Layer 7 of a small transformer language model trained on English Wikipedia (12 layers, counted from 0, width 64). Numbers have three digits each and are written without spaces.
In attention head 0, each number of a token's query or key is one row of weights dot the token's vector x plus its bias. A token spreads its attention over itself and the tokens before it by the softmax of 0.177 times query dot key.
The model reads these tokens: "Votes " "| " "% " "| " "±% " "|" "\n" "|---|---|---|---|---|---|" "\n" "| " " " "| " "Republican " "| " "George " "Pat" "aki " "| " "2" "," "08" "5" "," "40" "7 " "| " "46" "." "86 " "| " "−" "0"

Query weights of the head. A number n stands for (n - 500) times 0.0013.
q0 (bias -0.159): 562640590660138482539442446599477300510818411532454261180518626201456572619551477500455761449516509333616436656545550605632367644468523166549437654207185607641811384557644304505391459745510807
q1 (bias -0.020): 616648422699441493441481332162360346474497636307153446521517570298607563392542607421557546681606479301779430616432365530630551429329301248460547425461404301467665507471618573627764474839362519
q2 (bias -0.013): 448422602242634190889519542646508370575342405723564470362616157624464497512656595649644329461578352418407582482446410519675779557350457396380582577361480468534444278576514472269560526590587552
q3 (bias 0.054): 460420362410598287543478520543447598544441629461396430552512539551382414416628706353533404633508493675462564407629450516395631504540413643466403760571432435556317545631354478497421562363339445
q4 (bias 0.101): 596339271717787544339483459177529619738332484574402552648580422650763577527307425465558483826530436396585527390531583395249724399672220586702592671590543334721358406586228522486523411512340242
q5 (bias 0.086): 327333628444637389510571527742367571612505296372648620513538520503013495468642475402644548585402443762404558473444548362512511627606521648402378474608494567344524578447581557432412534383539343
q6 (bias -0.130): 529730696253267592497431631875507375271757534365411409274494432369415426584713351446425466241558625579380530633413607497708537694205643374546568261182287610538620512278977297508501528623606765
q7 (bias -0.058): 478692605434554466586252536468384513453535746466678284414401698530489436374506558531395676257618542504526321526605632543426453322496673484387296318555546476622425534732631463586332574488613713
q8 (bias -0.054): 455618486541315566437457569443579497243505505736770349459465599645482550502568668411302678298585638381400438264427582523441408545503536493585510449538487354681586477423592329498329597524525598
q9 (bias -0.025): 804768445368560527509527345490418734377583310411401680478499448343226576456318415554291531499380478632185370513461535390500166452537692697464668482515417660366591615517689514739376533504627557
q10 (bias 0.064): 537397362761737527373629542313520411501293429429383615621432263699378585610521588419677341806326529344515598603451437409482557387479165438655779455444533312546605500204565478601672470711369291
q11 (bias 0.114): 556318329365746525271682442349715546730499395683434497784600465682526347531429502244547439697343483322422537504440542378433646719509255753561683530689549446424250423299218525502415499547447215
q12 (bias 0.063): 450470595477665452505474583510598441515268447559487660586424431502364601468394566530561334652446460526601579551603447228561634367486424401510488664493413353472525466579508671399497571463584307
q13 (bias 0.028): 421507498674542558457590532492522327535269481481471467475507464760483615556614636728765299579559353413581513446526343466400522402694567409494412503485557323584633425411556521305649589483447367
q14 (bias 0.082): 514569435486545484649570367214621507537291550605194459642549517257428582454579519584442387664420357517326426524339400441466517550592447610558534305547656469519561366627522626625532533836621325
q15 (bias 0.034): 812357345444318532406567519427496460559490471443314543513646283543536521281647671454733286570588667371605584634648434665477484540473349642664539483561582444518568382438488461365726331566494345
q16 (bias 0.024): 655518572369576457579698342463582593555367226565430636403524253650567587458645573683564375479444225705425474329549440430737578510364474495543490464597517618217639330452528533456699474613485423
q17 (bias 0.017): 311532649579611622261594572457656449555420633461650334676437551494693436645384377428535433473528469649335525475351373319426451603739513549563383467640490677463319562212250493524467654402433449
q18 (bias 0.040): 506464675546660501537318487549541543603448388316594468674528507537747455285307393418417480653605469656571498507660634455459679588586472523420583723406416440147405532569304595635706353247422445
q19 (bias -0.011): 513463486394391500738328460455370670637684637272483524481546854350508451398373379277364673416567566552573459582507733554585488543534524515464184601559434655414457469648409419678316518408379493
q20 (bias -0.052): 482435717517429582268386498760311527557809673207519190548438993552353383669735517292384599390375482483484175595382572618482416557291757527476250267546426537438441392558687277546505488436643688
q21 (bias -0.112): 475459537375472414503571481594488501489517570405583529321393549468396367368348535409655471205573612327576451717464805618514489519394513369475574668329534693471626439613699365511398510538427841
q22 (bias -0.043): 611521532359418652324397555544661581575900462399608441559437716531523430541282445384230472464583494502508602461456747507380496640482456298470299421387483557396572784377504442433424491402497649
q23 (bias 0.008): 546561578438421456596515526668489519433739346600451536487540656318307482434583597579454546691421353714390614392552556492481395530400484555472408593478525523327480611600408473441192456425627576
q24 (bias -0.031): 465175557476638524627627410352412297559467540479511494540569306586786516534423639738437362404462504316557378616396595584721723402422581468425591574367641631329465246557452452356799446438519560
q25 (bias 0.061): 412457454340454395485401550624530501576366430564645593609554481480249565421535666442435556532504559709498577307846377323564537486717695697470469696655424531379366456632418563497301372218656435
q26 (bias -0.019): 565436379544389427618679438508524619703445471427267466315608357717560535507689547520628520466362405338491636380385505501626511491521552395501610739482398570547407300490557253418604545597530434
q27 (bias -0.049): 469560542756448607381367541410403261360545603333579288545277561618594686616439620474431535637639724379628267577396519677263478329431489364468587353521494265964619571512620498515763577519373469
q28 (bias 0.043): 401289394833643523206393654205494402484223539437456614627411593391573563723392643631668489774378415584692569300657200364468434382736516459616722775627512333452648323827263577703299491537227365
q29 (bias 0.006): 370417471643516625215627572375272534630630437464498405474530644375665463676355531521519415523577516362746261427490374351390568356859405706474464517416390535608382548672331441532493474401409488
q30 (bias 0.057): 367513491420652490324339486799300505742557484489756391461593669514226446682441509318447626492522513558374480554601664583489614505578505544554313504505432510657114652182541482551328640209386548
q31 (bias 0.073): 494341402321569475384486579377640617636416494506462667621490296501538430316505333350636371573455416573544893454637583446514658775518292537602710539555488481458431540465446631541436437489420274

Key weights of the head. A number n stands for (n - 500) times 0.0011.
k0 (bias -0.083): 646352378278487641401590398691685479566515333436775531507582378471459683454252328528576306524338676460380413518521644578478595376572360880716431297187437480659588308573677605314462707469455513
k1 (bias -0.051): 486193250715659242450702634346366467355639472650503549293373439655133166553655712551572791353583486397468657497736523670505465455578814530429356462576611523513561750300415526449384339407526453
k2 (bias 0.044): 660402399408541395156435658448510740457385501721604342460555511588641212343735644583788399378423361394725624659837416420533465447532389500389515457560650489449352384458316596350435228688424490
k3 (bias 0.151): 503589485698676348403334563348303708401242482396672615448289745636610336525531573436657699203476430465592632474450366479508276298686634582339721758849579334515421663073510507768683528289436558
k4 (bias 0.161): 482349443606540286591445573205323525564322689537295273545531501519601291500756771611626661269638207501439534421348501506521441513259608362229578342695586716455808708371363488400591305689776604
k5 (bias 0.083): 426528510420613481652361475728444326547442490263562501575459648439308607645739666427552383536445725585596556506216523320714883308473493307375224546383513417450191405339755587691266616575677408
k6 (bias -0.112): 608440416364511902279570348566692434559587300555825723520672547435417740559195308390504290545441792553492421573628643487406422382679343769534530448324452369688502292588648519545553548407265286
k7 (bias -0.102): 345459587506464688333372551695504291624534324674583549479581442485558571514529238466410366514297810548462373583582275671463370588465416909558483668347210603486566138699480482438464742594312489
k8 (bias -0.019): 393473659540487715483605209855612682523695460330349426469415371520625681551277268605481393658485575555497446552446596458643620500488406626572290384501356758386523382549714454608457580442336375
k9 (bias -0.069): 412685415389235580632553346519695426656586520365617645423869494120410645483157434379472372533487647627483460422302575443473532694912356522646426692508375491502596233426514413376353694370376563
k10 (bias 0.116): 650581348585578124491511563236330789506540549639412501419480522547371130556675881405586641328533127333442681321462514589522501641548721121383574378685501473408418954246405538510443354589534452
k11 (bias 0.074): 523542495659764266471332524390394738455451693488278438601474698534756318504656549546531617475719186464425548436280502603516552620505722290258640475635536444427448591334464391504689457508601527
k12 (bias 0.039): 530471253373397089310388529341435535569551487666474474461763377679314217312622831594719502461478398484569540225550334368610577714782561603220655611688435320671380847245416464575411312432625564
k13 (bias 0.129): 665548417634459311436568526273207747398366431424386638450341525782551090461441900636658515378519309383632582303529547552453771474545848403397778546741622393463453927517475631712555126400628372
k14 (bias 0.089): 503494542603568264507457727245547527567421695390396394729356550563433521368280825708522555535270210444570599560534439554475673636470715372311371410644578414432733588371135553387432488717558380
k15 (bias 0.153): 674545425773611503423461650422379765258455439424445396584159508802507255688477683505509583443518244541499576459611566459292482536406795202495818437665899329396448907380640382701491269471614357
k16 (bias 0.076): 625375300529438577548330642204493432470406675382400971315489460370624152287889301825843272373706273754465652603907636428433671434498675606496652538398472658091640319773602608531590326573399448
k17 (bias 0.008): 556441421639695447599572364235288673355533675512437404705716641724795327681329504399336705324482487531616560717153566578350456364382387164265511576532470606449423656424223466579657585468466429
k18 (bias 0.071): 503529400512547349408517644246364629276526510478453423749466500571569166404645757492367545642717169433396491603653449426575337207530550159576492392731585591365384584511599628503411471521485582
k19 (bias -0.012): 502327738402579617567435414764492298533442597403663487767499371582430694488486273590379433523314827701267289625755578503403481307337362757421227539365543594618639248642768458414424686580502363
k20 (bias -0.166): 422513595584622813609488552749450149621601370657677548573776484516540794448500416647463376501317627383382207395752489543530640458509333741516440302288303421588379203680513415516636566413277326
k21 (bias -0.068): 594386482404381643513523386605588569491383488792688382465857465674448568494548373504534351519345605319251514297721444463503338414556372673778488457383355479514569454667564500375301515667286630
k22 (bias -0.054): 845373465356276553570381168707615346405777507648688500351773442562606784341314335297390565458571787606553344625522589591582326541630565483755594529471148508558440429402705426568501485279670478
k23 (bias 0.017): 403759458691291557532479784496607459418410632711516322228605573626442363225774379697268640482422508709743510560438575579402482414630642248776722178383588672281458393556528694283742424380518655
k24 (bias 0.081): 651446372504515176320645538320480732512650357523596347591522340571440270478623745372820728258520186199540519426695470696433489543617631253347436420749561279219331736545336617429519426627582588
k25 (bias 0.026): 229365759608523562623452543656511273569338442373500522468453576261810730493678280717430150652263637945493327434503251328584663371674408541550350608354579483515434259737447420674626514552708511
k26 (bias 0.118): 495235456505679273552565476476264700496273337560731504343498389584154270473601732585943571211589330217480476458402644529404538597690683533183723467726666476484452778547644499525562428491567632
k27 (bias -0.015): 421591499480199627411642432460320361504418308400505602522611555353416591536568426464568618360632475501331515448379355757440606392220520686632542279500242609836605625318815625661453840380647373
k28 (bias 0.081): 520520369397722254756708345075422349799550459361366773139459274447954592380480735605632471589321203424506434474429392601700836503664520456354261674580512569589397405492087333568600399512713955
k29 (bias 0.052): 352664582886633643666441228472505394699471533342315322926279472317823900636316232480376618704135640288310423611174625447608483691554282486407369556311652355668648046691295513538435490621635617
k30 (bias 0.020): 467622557381552374570509450761506366402426569499558340670234839584992590651289508015482412692451436500487586621508508430825597220444384740459232633369465542506513247723647561544810291581536258
k31 (bias 0.099): 550390525414687398542452500266443552338435545477465474479309637565417553569567697366534553462693372545492629460268424374541420441431683339316518433646548420522511721438525366616546368623759624

The vector x that enters this layer's attention at each token. A number n stands for (n - 500) times 0.0076.
0 "Votes ": 335609686481364675444414448636474293499409392318613549905538453428569663511351442527474370699441477559438408583516597407405544363522386629592577495287471524593542344693514454587521529461475321
1 "| ": 374573641466440527414448471513483363437239452465395570934516446491592623444478439579370372560459644763469365503499431374477479515527392697566453513376424584533531296573622558575523732446398426
2 "% ": 444690587378599709541372419502483405504283455518623536847374392678517734376338415514384487709483657531491472536465439446415464432421360704578519592210617478540468397627587476499559504465425238
3 "| ": 415588646441549389491488486555517384423191394558440525895489377588542663471474411530410371519394650659505379503463452308509429503522338737561450540425474611568516322480635549617489800448436369
4 "±% ": 438667479356582586452379426530490453531260416521648532645411411787430861427246576378461425626493623569573405658382410517385383378449248820701451539240570528624463419622618692510659500367508307
5 "|": 327546600339542435616431381475643524450176320448562533671660434606461701353535490416282304550425610504643576396363510384546593537552205898647454656423454585634410343456586506686589716344484428
6 "\n": 427595741482504356557351409694526351525357385238540506884546389599556656405402356495592475575475650611419335583443552438369563586478332635576458625460585465535552376700419394476449547394517357
7 "|---|---|---|---|---|---|": 397529591435757625658464257437563483552159335473535569580494546529497838387605474431298322471394495579498462345321440424536492514544173963636333659532532573528492440419568445654684619512555440
8 "\n": 422552687527521386544334432724519343581440390193553517891576438566551680417444348478564471592439657533394322595412572455379533568529338660507421534409623454529559402703355408465505508406551393
9 "| ": 373427484528524505526503399585396342565341448363362577935550465478571666474543406671405412596421550614435418510363513314589420493635404747526450407375485603401531244636453451610576606562577460
10 " ": 556514675603603721756323401489500333571345512424594618753542371503542683568495309825517430575379624414437377471509430360475407556548336756470416569406572452320449350627320560490564466556435222
11 "| ": 493453523448610473481449359576462408557429411348425512952520457512619722470447398608355469593350516560366470498343578343623419638589331705531469474360477534452505301470407479579483649604606472
12 "Republican ": 541476543528563643487515524561607467539416196432497563832411439558704604468373517516572471594371466450450446685441552422411402641633170723658418429406586431517399292664422481595490521607363212
13 "| ": 504440567384611460442446383540508429447412444438431476972495461557657675459387461588307467603403518595368413483357589393640483625582358681491497443437474474444517316482518466578524694553525380
14 "George ": 414551362382525659513437509660673459481501386562363440856542443632650440441516484374407430766264580439392495603508498590394533619543283675692463400446459261391488392597430586344652578614451319
15 "Pat": 501498499308486655352481347697528420524514393571280365777817527498600522312506533556606389765373566465440394365433515487421457540527246772737573465582419565551507355330646576403525387608301481
16 "aki ": 622561436428441536346469495589602463490579315442469354872621433547611646549479424439404519683495679442562527633498441490555583572625225660587481487479464386507266360614396611374545419434373204
17 "| ": 498446618391541391426480428530548393426466422486476366978537533536623679525415475528281569569420536538389451515374542447598488649564338620588553481499495524395530349408508456586478621480455293
18 "2": 383521591390714537435497348443574411583401377578633295757798504632453599556494342548446440655421487342327359568335573593478541590479273391525499534558531525297562464573537614526471850436245384
19 ",": 512446682491614640425424180381600424623318418768639254683517535493438652533468572409592512488548701555401471518505604348576509617522215618430523454168582633561508447365600662536459387573330195
20 "08": 411462558131470361489607397493532463515491345618868690647658300730488636610367411601459404416478585408533472652433515558469458513402442559595484276487551777507512342529493571323594708527328190
21 "5": 284456549197643439462599267484635445604539284610721690702804313618491579603466397500553387435658577463479495551465621490541546486465333466459430398536504660447436335567586460359490744522248264
22 ",": 457385654418592580450425140414575424647375362767688436680538493493469633518482562362592442435672720550465563505574592324567531595584262644424448473191534707599462448339577597524436413541355173
23 "40": 393449488148476348505588366501595406605423266626832737662672341675536519599433427538449336359500572432507527631473607554481517473411508618600456321442505778526560406582486517373543736417387185
24 "7 ": 456430574402580606428426467428627432503504291562689756875496422468553617434499352457515481580651534428450498605662632286484425478471418532658432413580539507509407474431519419572483593373366158
25 "| ": 519463616380507388465514346476552516360396426534489548964486443601601518488489425493272469478561558566427464473495653338520461487504486646508495408544460614462541464482645395563533668569420221
26 "46": 513610535427541375543471354398572512524341408593793530787639430660397510423236390551403453609386586433450395615445651582334458490367578517528400277443519612483529587636557630424536840475338268
27 ".": 576793472439575584530470201535518466565332416503597566810508449597507642329327501410574435479531685298487714446535700385604626482344541619441430374278484570490428511474508592525480589469372207
28 "86 ": 442477546489599453583406408608609524564405192564721775834462511615549537416347362527543375566567558374529508640587606351390505415435447511526385506524495446574411527436558489521494702291448186
29 "| ": 485410601413626335583492348561510502405378387466551572936477467633551582387414439455277406502557570551451514442463655327485582508581508602474394505591474523537513564408694381535498655468489238
30 "−": 576567605426546524553600456416594357498279390772582337763577491605413591496381484425426402624702622378444431544409657411461485372281621617382442359279497547558501658667549757404511610424465176
31 "0": 533578588388501464480400278575673499484399301642629472776772432585422407431465328636584392546507671366515383433484678510410591476412394367513470429629458513386419591592638590405411889478347287

Token 25 "| ".
Which token does it look at most, and with what share of its attention? 25 "| ", with about 40%

Token 9 "| ".
Which two tokens does it look at most, in order? 9 "| ", 8 "\n"

Token 29 "| ".
Which token does it look at most, and with what share of its attention? 29 "| ", with about 50%

Token 10 " ".
To which token does it give the most attention? 9 "| "

Token 16 "aki ".
To which token does it give the most attention? 13 "| "

Token 12 "Republican ".
To which token does it give the most attention? 11 "| "

Token 15 "Pat".
To which token does it give the most attention? 13 "| "

Token 27 ".".
Which token does it look at most, and with what share of its attention? 25 "| ", with about 90%

Token 13 "| ".
Which two tokens does it look at most, in order? 13 "| ", 11 "| "

Token 7 "|---|---|---|---|---|---|".
Which two tokens does it look at most, in order? 6 "\n", 7 "|---|---|---|---|---|---|"

Token 5 "|".
To which token does it give the most attention? 3 "| "

Token 22 ",".
Which token does it look at most, and with what share of its attention? 17 "| ", with about 60%

Token 11 "| ".
Which two tokens does it look at most, in order? 11 "| ", 9 "| "

Token 4 "±% ".
To which token does it give the most attention? 3 "| "